Layer 6 of a small transformer language model trained on English Wikipedia (9 layers, counted from 0, width 128).
A neuron's activation on a vector x is SiLU(gate . x) times (in . x), where the dot is the dot product.

Input weights of the MLP neurons that the questions are about. A number n stands for (n - 500) times 0.00061.
n4 gate: 358 390 493 412 483 770 371 624 610 648 277 475 312 280 513 483 306 464 612 394 443 514 358 450 374 380 820 440 476 420 634 473 411 667 368 458 466 436 563 321 415 331 547 533 493 454 457 497 559 558 510 452 536 506 496 603 302 634 747 554 471 543 683 451 497 274 450 599 569 355 497 638 565 457 438 493 377 367 503 417 551 453 545 453 601 457 487 366 417 447 253 517 645 600 328 454 561 570 538 507 592 327 702 607 381 447 471 503 565 471 460 404 571 576 566 500 440 385 281 454 679 346 458 667 538 638 461 292
n49 gate: 626 549 324 28 568 592 369 684 409 534 481 551 555 520 477 504 515 384 400 492 728 658 391 473 539 675 769 519 627 380 427 596 532 389 481 680 441 504 493 329 700 357 594 573 410 351 408 655 508 575 365 516 678 541 451 461 484 439 433 405 550 483 508 678 586 446 535 500 589 342 547 219 572 425 651 242 395 379 723 670 464 807 251 539 293 366 508 469 341 423 608 531 575 360 777 573 254 558 620 448 446 516 260 660 441 316 584 697 617 259 515 392 647 367 536 488 585 450 372 382 476 672 281 480 500 549 686 485
n55 gate: 461 571 430 477 375 507 432 519 539 430 457 500 573 468 559 349 509 632 393 503 561 305 454 628 503 332 475 539 716 591 469 526 601 544 485 337 629 593 557 426 466 617 538 550 643 401 509 283 368 367 446 526 446 621 278 592 351 457 486 426 372 622 532 616 679 576 402 439 675 574 522 497 556 571 395 753 620 571 532 425 308 580 493 646 337 538 284 410 393 607 503 351 388 287 628 437 662 456 527 673 491 342 642 360 500 384 481 519 592 724 516 522 420 480 539 243 623 625 573 363 416 315 497 383 480 550 525 530
n65 gate: 507 500 312 444 496 459 191 456 510 831 564 436 540 333 414 482 482 580 511 391 352 458 518 563 296 389 599 719 604 231 407 740 699 468 334 427 667 370 438 203 482 736 364 399 562 350 298 511 683 537 453 617 475 556 485 595 556 697 465 586 604 461 474 809 625 595 467 384 747 437 337 601 518 465 607 526 693 393 324 529 474 640 372 493 588 565 489 747 507 504 662 489 367 602 492 293 481 489 535 530 666 566 602 441 522 431 400 546 477 525 431 624 468 583 610 456 649 554 398 539 355 625 500 710 655 515 550 345
n120 gate: 532 330 704 589 265 349 529 719 441 739 578 447 366 401 524 514 352 400 545 576 642 456 432 415 469 213 479 430 493 476 366 457 514 510 173 371 709 479 418 548 531 354 317 368 661 363 338 686 270 704 559 493 670 610 648 409 325 394 605 546 713 414 415 303 482 646 245 547 675 408 567 462 664 436 599 464 531 503 292 521 572 535 590 444 405 455 469 627 420 465 621 601 479 549 417 469 571 524 571 597 604 455 577 367 333 590 541 538 670 448 583 573 530 605 490 556 608 576 336 610 394 679 531 582 551 585 398 591
n135 gate: 645 557 444 751 378 557 286 481 555 514 329 552 637 601 302 318 507 522 402 493 489 584 543 719 332 334 456 559 406 306 619 455 598 667 525 442 496 564 669 514 340 438 396 507 537 583 203 628 496 444 493 303 383 570 652 419 372 522 670 376 652 441 395 523 448 467 518 493 370 552 422 435 593 437 607 665 262 618 624 536 704 322 458 261 371 569 518 605 686 525 761 474 448 603 583 569 391 438 556 273 580 694 390 386 403 380 579 360 629 601 653 570 653 523 386 695 558 406 591 731 668 600 176 444 466 426 629 465
n155 gate: 514 588 331 418 645 482 454 609 395 601 565 580 525 383 428 604 379 420 458 490 468 409 486 638 252 390 514 423 354 514 741 640 565 372 321 691 425 657 372 383 562 472 415 542 451 424 483 378 522 650 698 435 559 317 385 630 457 706 410 404 349 302 479 617 666 692 528 524 529 344 673 604 613 538 510 235 633 452 694 288 324 422 486 370 461 445 559 400 396 507 618 483 557 549 446 497 414 363 275 363 292 633 612 482 236 507 664 343 616 442 562 615 561 554 533 413 667 603 413 589 432 634 558 651 630 481 367 355
n175 gate: 425 515 761 752 459 440 400 591 367 745 492 397 528 695 473 154 593 601 531 283 421 578 454 654 402 381 229 328 616 531 388 472 404 411 451 484 671 404 397 630 527 387 555 488 594 385 264 344 606 444 687 524 457 280 346 402 568 419 445 580 438 299 372 386 342 394 445 523 435 500 528 655 355 613 531 292 441 580 552 648 564 647 743 311 528 396 275 216 371 353 806 258 445 555 306 488 556 524 440 520 558 414 418 414 643 632 577 737 601 446 512 453 595 415 438 559 714 523 496 735 560 626 378 524 706 500 320 387
n4 in: 442 731 333 459 410 515 404 344 575 622 633 728 413 346 511 425 560 604 400 425 456 579 405 809 572 472 439 390 371 615 730 234 504 436 503 557 416 218 442 716 657 489 507 357 406 366 496 422 541 659 529 452 432 342 592 514 496 609 523 419 539 442 577 474 413 367 478 583 605 325 434 393 433 341 377 522 658 521 774 486 645 489 418 446 584 518 304 316 428 454 568 615 259 713 783 468 397 338 465 470 529 370 213 496 581 300 461 250 496 670 504 389 360 366 405 417 518 638 450 422 412 482 391 585 601 511 465 462
n49 in: 518 537 538 620 783 496 426 500 588 570 493 651 535 423 483 620 466 596 466 541 521 316 268 524 576 328 514 411 436 538 690 507 464 469 500 445 546 620 389 602 623 466 608 610 521 425 490 312 623 535 624 372 352 411 658 483 716 703 273 606 449 400 320 616 367 597 586 384 421 602 412 373 432 834 689 645 545 567 518 273 561 623 783 441 395 627 421 483 279 514 568 414 584 573 643 579 284 372 533 614 359 728 431 649 296 575 619 601 575 429 596 559 570 393 513 593 534 466 462 609 507 636 362 539 464 353 679 513
n55 in: 598 725 402 479 514 706 394 591 450 552 425 562 547 568 523 593 493 321 500 563 483 577 292 490 634 613 648 580 397 413 470 493 761 404 506 468 340 612 601 733 520 520 412 570 513 500 454 507 276 592 573 403 520 337 276 567 538 425 424 531 437 450 527 287 456 376 533 455 430 459 653 646 520 629 467 431 573 229 706 487 631 368 334 621 487 493 553 530 597 550 613 657 619 564 618 540 651 493 304 369 208 523 483 654 357 553 497 484 590 546 556 453 552 573 563 470 430 582 647 345 680 844 510 442 386 489 624 577
n65 in: 515 566 489 400 461 504 230 348 425 525 562 677 702 546 307 279 511 433 695 320 481 614 419 542 451 419 364 518 700 519 211 628 477 567 507 679 393 573 674 330 549 673 500 519 742 674 541 659 425 527 504 640 286 558 448 470 384 252 606 415 738 585 327 437 565 560 391 388 712 496 374 493 614 763 577 446 440 563 333 425 488 420 422 515 557 672 265 311 560 388 638 508 427 655 434 504 488 617 337 197 549 560 556 686 327 519 629 419 457 585 679 500 255 492 408 285 541 504 462 556 446 629 298 605 469 452 655 682
n120 in: 622 360 417 480 593 592 444 531 533 631 360 321 307 524 473 492 427 446 663 736 555 402 330 410 279 412 559 504 428 644 446 252 816 289 538 529 524 548 280 565 554 492 555 767 305 424 508 504 443 173 283 468 655 507 579 625 576 645 416 496 251 642 552 480 524 422 286 504 634 595 484 697 523 554 523 572 391 678 392 365 540 366 657 430 688 419 646 821 504 701 604 442 354 340 532 384 341 375 522 111 458 543 477 465 456 461 702 736 472 450 593 430 526 508 628 496 454 508 698 435 417 378 197 584 411 434 409 560
n135 in: 339 309 576 601 629 578 423 519 543 277 493 500 584 535 530 383 268 545 466 703 496 437 441 737 511 334 401 464 423 459 556 512 453 380 207 341 631 469 667 559 575 387 339 571 709 259 593 616 575 457 342 445 590 478 564 640 864 500 431 427 496 512 562 551 500 224 579 576 626 519 151 440 470 532 533 512 417 445 465 485 948 266 394 473 649 631 365 426 583 721 350 481 473 618 441 425 353 640 485 640 496 201 462 485 481 478 459 400 249 474 358 508 584 382 496 576 462 265 504 470 392 687 360 616 574 472 478 500
n155 in: 431 496 439 442 364 477 631 595 443 725 581 808 580 412 578 421 400 444 706 597 637 476 398 572 744 479 523 582 550 545 322 809 504 463 558 413 531 722 500 666 660 597 591 321 451 629 285 323 606 562 541 337 391 443 504 485 442 662 476 527 504 508 462 528 405 447 545 500 253 500 435 373 603 569 632 565 402 386 249 418 353 546 340 795 360 783 589 711 391 645 437 579 382 447 570 687 388 477 656 326 552 338 583 575 538 500 555 489 313 356 291 256 485 422 253 628 474 330 290 567 431 595 584 450 481 548 735 583
n175 in: 353 671 627 683 271 716 387 573 367 563 355 387 746 453 650 386 767 462 561 315 461 472 489 581 538 534 381 536 539 671 403 688 743 553 493 380 624 248 622 493 508 549 735 462 565 373 255 625 755 570 454 531 530 424 435 389 504 522 553 625 260 712 617 420 450 496 538 452 544 492 465 523 388 451 281 418 538 760 535 466 649 678 622 370 512 590 458 571 439 458 436 492 542 473 437 515 367 462 625 500 315 607 496 489 780 598 328 504 599 808 345 569 500 382 607 351 420 740 458 425 465 696 570 833 599 694 519 375

Each question shows a token from some text and the vector x that enters the MLP there. A number n stands for (n - 500) times 0.0094.

"6": 479 555 740 328 584 360 489 516 473 469 459 571 499 578 432 403 598 515 442 485 586 593 424 426 508 637 474 553 569 403 611 426 699 421 345 406 345 340 615 491 403 514 462 457 378 540 546 476 360 322 571 566 530 418 415 307 682 396 347 513 508 580 408 560 464 644 464 522 594 508 308 479 463 504 620 648 381 447 499 457 671 523 640 591 445 545 471 589 626 549 458 342 551 506 450 599 592 586 567 359 500 573 671 584 696 527 512 411 490 307 576 717 544 380 426 431 597 289 505 444 525 509 560 534 400 565 454 363
The neuron with the highest activation: n4

"\n": 423 429 579 394 624 499 499 760 579 446 495 647 529 523 468 506 492 615 453 520 527 523 426 553 494 750 490 585 399 497 538 570 616 452 388 451 487 552 398 451 406 514 527 478 318 563 635 309 416 472 628 547 347 413 770 433 430 553 372 652 519 593 432 527 472 588 514 499 588 392 632 394 531 304 449 541 389 431 420 414 481 556 573 615 470 470 442 420 485 546 653 460 424 475 412 567 436 603 406 445 487 555 316 505 479 561 427 572 483 543 590 520 607 381 340 489 402 344 468 468 481 741 618 550 454 669 404 560
The neuron with the highest activation: n49

":": 428 503 584 436 541 619 466 687 535 579 432 601 590 585 556 462 606 408 404 543 555 652 447 511 440 710 476 531 632 654 614 638 595 500 559 602 466 510 495 575 511 440 267 401 395 517 475 477 412 428 557 518 449 474 589 635 424 445 521 549 481 594 420 414 586 541 463 522 535 462 496 461 587 290 482 657 483 584 589 415 372 717 518 604 502 478 403 480 457 512 601 302 315 463 248 550 592 702 414 475 425 593 438 467 369 688 538 315 407 364 462 542 576 417 437 592 541 273 433 470 434 665 696 565 384 383 487 610
Which two neurons fire most, strongest first? n155, n4

" Pan": 387 506 628 594 520 459 543 593 562 358 457 715 544 510 637 535 481 351 493 559 470 504 481 540 589 703 458 641 499 603 450 543 619 523 537 390 372 484 481 625 475 551 602 251 491 442 421 459 391 390 502 486 385 428 562 594 450 555 421 465 566 534 544 407 581 551 459 495 501 510 481 514 650 336 420 485 453 356 391 457 476 750 523 625 431 297 361 428 563 646 508 552 372 524 508 431 427 438 561 282 317 450 454 573 481 609 209 334 491 347 490 647 612 455 549 393 418 411 436 540 552 578 380 492 525 609 365 499
The neuron with the highest activation: n65

"0": 343 623 765 486 574 345 537 678 515 539 412 633 550 582 431 466 641 522 491 538 569 473 465 454 483 490 564 504 542 439 595 466 665 393 492 270 264 300 556 632 538 452 719 383 356 567 632 471 474 375 552 612 514 564 427 284 615 488 390 485 473 597 499 469 511 509 523 682 502 467 340 422 563 500 607 556 436 479 448 264 562 483 545 659 424 550 483 572 584 428 535 377 563 658 524 483 555 508 493 432 606 533 580 641 710 531 433 423 602 467 586 621 493 488 473 466 574 325 644 569 440 571 532 501 592 531 438 343
The neuron with the highest activation: n175

"ets": 449 524 549 489 555 496 489 670 597 387 499 659 627 444 446 621 544 422 440 552 473 549 506 399 520 971 546 474 539 431 543 496 564 408 543 462 436 495 410 430 492 511 540 523 529 369 466 421 414 491 528 523 444 472 622 483 476 550 561 510 552 596 519 442 491 556 338 430 571 445 532 595 412 292 509 570 568 586 462 488 575 571 558 692 459 485 411 474 487 467 565 401 478 491 493 588 465 570 446 491 616 488 511 501 460 565 430 421 456 509 561 531 651 333 422 487 511 439 573 535 457 584 535 503 472 605 500 531
The three highest activations, in order: n135, n120, n65

" in": 350 352 664 567 531 487 535 605 640 504 414 630 514 493 361 477 634 543 477 536 524 582 319 469 724 837 533 503 575 595 631 526 503 530 447 543 441 650 526 307 483 438 316 453 494 445 589 458 328 394 515 500 496 548 544 499 456 547 491 494 537 578 505 474 608 590 452 430 469 595 487 617 634 360 510 714 560 548 566 541 507 532 586 702 393 476 400 619 455 547 531 514 492 495 406 693 457 515 479 408 501 542 314 555 476 571 455 514 464 468 525 480 646 412 633 470 519 406 476 458 420 583 496 497 546 551 553 413
Which neuron fires most, and how strongly? n49, at about 0.21

" Representative": 501 445 555 463 457 518 479 660 477 506 634 656 621 535 531 697 513 523 432 503 352 478 637 599 551 553 621 599 526 573 544 509 569 567 462 482 498 369 546 523 449 418 574 480 532 616 336 297 552 409 565 527 458 493 541 669 576 471 595 583 395 547 458 349 552 771 364 452 622 649 459 369 568 488 525 603 631 665 487 355 500 598 629 683 483 373 417 438 614 363 491 296 550 428 527 499 499 598 490 303 483 335 477 379 492 696 515 270 418 598 464 591 653 384 453 698 603 468 405 445 533 647 702 650 388 472 506 542
The neuron with the highest activation: n155

" Ger": 544 605 547 367 575 691 442 580 530 443 370 612 468 530 626 527 494 237 434 468 513 581 394 435 493 705 502 425 532 413 477 329 564 583 409 497 343 649 459 489 426 447 501 366 375 481 633 455 620 505 342 552 367 369 612 633 330 602 244 468 574 612 524 466 604 570 373 576 548 551 394 583 502 332 562 521 550 596 442 405 480 529 685 485 465 475 560 588 571 524 511 375 421 437 389 496 500 434 476 214 549 476 425 630 499 448 380 496 485 426 552 312 558 459 569 475 403 348 485 626 556 586 520 496 506 506 565 422
Which neuron fires most, and how strongly? n175, at about 0.094

" ": 394 569 503 681 528 619 429 663 600 447 512 596 546 450 441 584 567 581 471 448 552 440 314 404 654 682 502 601 497 512 541 525 549 567 557 404 394 558 443 397 466 438 437 507 488 432 482 403 319 410 415 546 624 541 540 591 541 512 94 450 522 641 463 495 528 606 392 375 543 519 609 523 590 323 407 573 557 517 532 572 505 436 553 631 333 521 413 542 462 635 570 441 388 489 548 537 451 602 305 429 492 535 511 657 573 629 564 452 423 522 540 558 523 383 527 325 450 389 441 463 479 669 683 520 454 648 426 483
The neuron with the highest activation: n55

"₱": 580 640 594 555 342 628 521 612 403 533 547 496 607 612 433 498 486 519 564 538 475 531 490 401 593 604 558 549 595 536 624 305 439 514 443 517 399 498 606 447 449 418 527 334 464 371 315 389 376 500 645 423 653 443 518 217 463 668 488 526 566 572 484 442 572 446 335 574 687 515 375 574 595 424 719 666 586 508 629 504 626 484 473 604 413 499 436 474 687 398 459 484 500 432 371 463 433 603 335 485 522 317 413 542 658 619 509 360 685 505 435 466 767 424 577 493 357 327 479 608 519 541 392 702 396 532 482 404
Which neuron fires most, and how strongly? n135, at about 0.72

" Bro": 534 516 564 569 460 608 442 622 616 463 382 705 625 389 412 629 563 319 520 417 515 628 458 524 556 724 443 583 472 431 461 498 537 585 472 463 326 407 411 516 510 413 504 312 514 510 502 531 423 482 562 432 430 525 754 457 503 483 422 476 554 565 697 533 530 523 384 563 631 483 295 566 520 308 524 492 499 287 521 434 531 625 737 543 522 376 389 466 496 559 578 493 491 532 474 585 429 464 545 309 279 453 457 368 420 684 280 458 399 426 445 552 624 490 484 377 456 283 533 526 523 590 462 451 538 416 497 310
The neuron with the highest activation: n4

"2": 284 608 621 485 574 451 458 666 616 552 510 580 548 471 510 651 425 645 513 380 494 470 337 449 633 598 663 562 531 515 622 449 467 439 312 302 333 341 496 448 441 449 328 401 423 562 461 390 426 433 564 489 556 515 600 390 475 558 331 575 453 619 619 593 468 387 433 543 578 578 453 587 645 487 566 643 359 446 556 502 677 568 604 548 413 418 359 403 703 386 480 415 624 461 478 373 560 693 419 431 565 508 510 471 478 418 414 398 471 625 628 494 482 419 430 545 606 425 556 578 573 557 433 694 424 490 554 529
The three highest activations, in order: n4, n135, n155

"ka": 420 361 508 526 625 518 492 488 619 413 322 577 539 435 502 419 541 308 520 480 482 472 426 582 417 586 439 402 565 606 544 422 538 424 543 391 494 482 419 700 544 482 500 557 435 321 245 276 501 433 542 541 473 519 420 522 408 618 410 423 543 573 275 691 569 536 460 421 603 685 388 478 608 340 598 490 415 626 496 404 556 464 772 596 517 411 501 528 562 437 516 599 487 493 499 446 498 449 407 410 510 596 557 306 297 336 329 458 489 649 414 581 637 328 527 633 534 370 513 648 733 525 657 411 573 318 447 499
The neuron with the highest activation: n135

" They": 544 426 568 374 668 607 620 644 768 495 499 615 585 398 499 667 514 482 556 564 450 554 426 368 512 737 482 470 569 536 592 499 480 692 456 346 483 533 541 458 505 520 438 584 381 398 502 551 487 490 515 493 433 351 502 490 420 588 466 587 551 561 529 446 519 746 405 613 567 410 578 731 454 359 549 765 696 335 418 446 449 586 623 604 522 448 426 476 479 537 590 432 363 490 499 642 478 498 470 484 545 496 445 517 571 411 452 377 577 573 420 471 612 363 504 564 526 355 399 408 496 626 378 506 517 566 447 526
The three highest activations, in order: n4, n135, n175

" Ne": 587 592 553 513 486 658 536 616 531 491 537 609 650 400 539 495 639 217 445 542 626 545 450 549 589 632 431 456 543 392 538 397 412 566 501 383 375 684 735 529 532 519 436 538 564 489 488 365 470 468 279 413 437 478 709 598 617 577 376 537 484 558 709 564 561 487 516 577 492 561 486 598 569 340 651 518 530 552 548 401 513 445 665 481 481 361 528 546 595 654 564 525 575 601 479 421 535 536 501 269 518 488 426 577 639 547 268 337 428 491 469 402 653 410 420 459 482 266 616 622 491 528 571 546 635 469 485 478
Which neuron fires most, and how strongly? n135, at about 1.3

"ard": 516 484 483 413 592 545 453 522 666 455 563 548 461 586 576 560 577 269 374 545 415 412 458 507 296 729 497 473 562 700 419 356 508 433 469 520 401 511 459 492 516 467 496 563 478 364 597 345 494 422 496 478 398 662 507 637 352 491 434 309 453 583 419 546 603 493 296 455 590 542 451 516 411 493 575 541 544 549 281 452 553 515 880 507 411 468 514 539 632 393 387 351 538 485 396 409 515 582 475 314 528 412 403 376 512 703 420 365 479 512 456 471 528 527 424 510 581 375 526 568 554 627 664 390 407 448 394 516
Which neuron fires most, and how strongly? n4, at about 0.13

"en": 268 442 571 372 646 537 408 490 554 354 414 555 584 550 519 528 596 310 412 545 432 421 537 512 487 752 412 579 559 759 556 426 528 446 509 458 417 467 308 521 440 455 618 478 525 423 697 408 502 477 445 500 620 537 438 571 503 593 434 562 616 657 419 350 473 650 547 307 538 559 413 596 442 314 480 520 403 324 438 386 594 359 620 597 375 450 538 456 492 553 370 520 680 509 460 444 498 478 431 506 593 392 421 610 401 466 415 530 465 520 450 409 606 458 524 445 480 394 628 454 631 561 559 525 474 653 282 496
The three highest activations, in order: n65, n155, n49

"s": 579 648 608 579 465 652 678 513 611 490 431 589 620 414 578 503 702 387 462 618 492 524 439 564 437 552 458 575 695 632 558 385 439 501 418 493 394 451 522 668 604 420 441 580 633 390 449 426 400 465 408 427 357 352 667 592 319 524 413 577 560 760 611 573 565 738 320 430 546 450 404 689 430 539 541 421 568 416 508 507 596 411 469 510 476 354 432 612 502 478 434 512 473 564 484 407 596 575 523 291 588 621 520 494 530 419 388 354 422 536 519 491 544 371 644 511 514 458 532 642 608 519 350 326 524 323 546 569
The three highest activations, in order: n55, n135, n155

")": 464 438 626 476 604 590 508 713 617 406 584 769 595 560 485 610 644 513 477 616 478 505 423 510 534 795 554 497 466 633 571 511 525 571 482 560 345 571 372 448 485 534 424 459 544 561 497 533 373 393 502 473 305 398 581 482 535 618 520 599 445 591 493 567 427 574 510 448 546 376 540 559 437 446 431 697 414 559 538 418 463 506 552 686 382 481 407 554 472 529 488 392 418 457 507 550 422 573 455 468 508 581 480 489 562 472 532 435 621 292 462 471 681 358 397 515 437 465 411 488 519 636 601 545 578 649 449 273
The three highest activations, in order: n49, n155, n65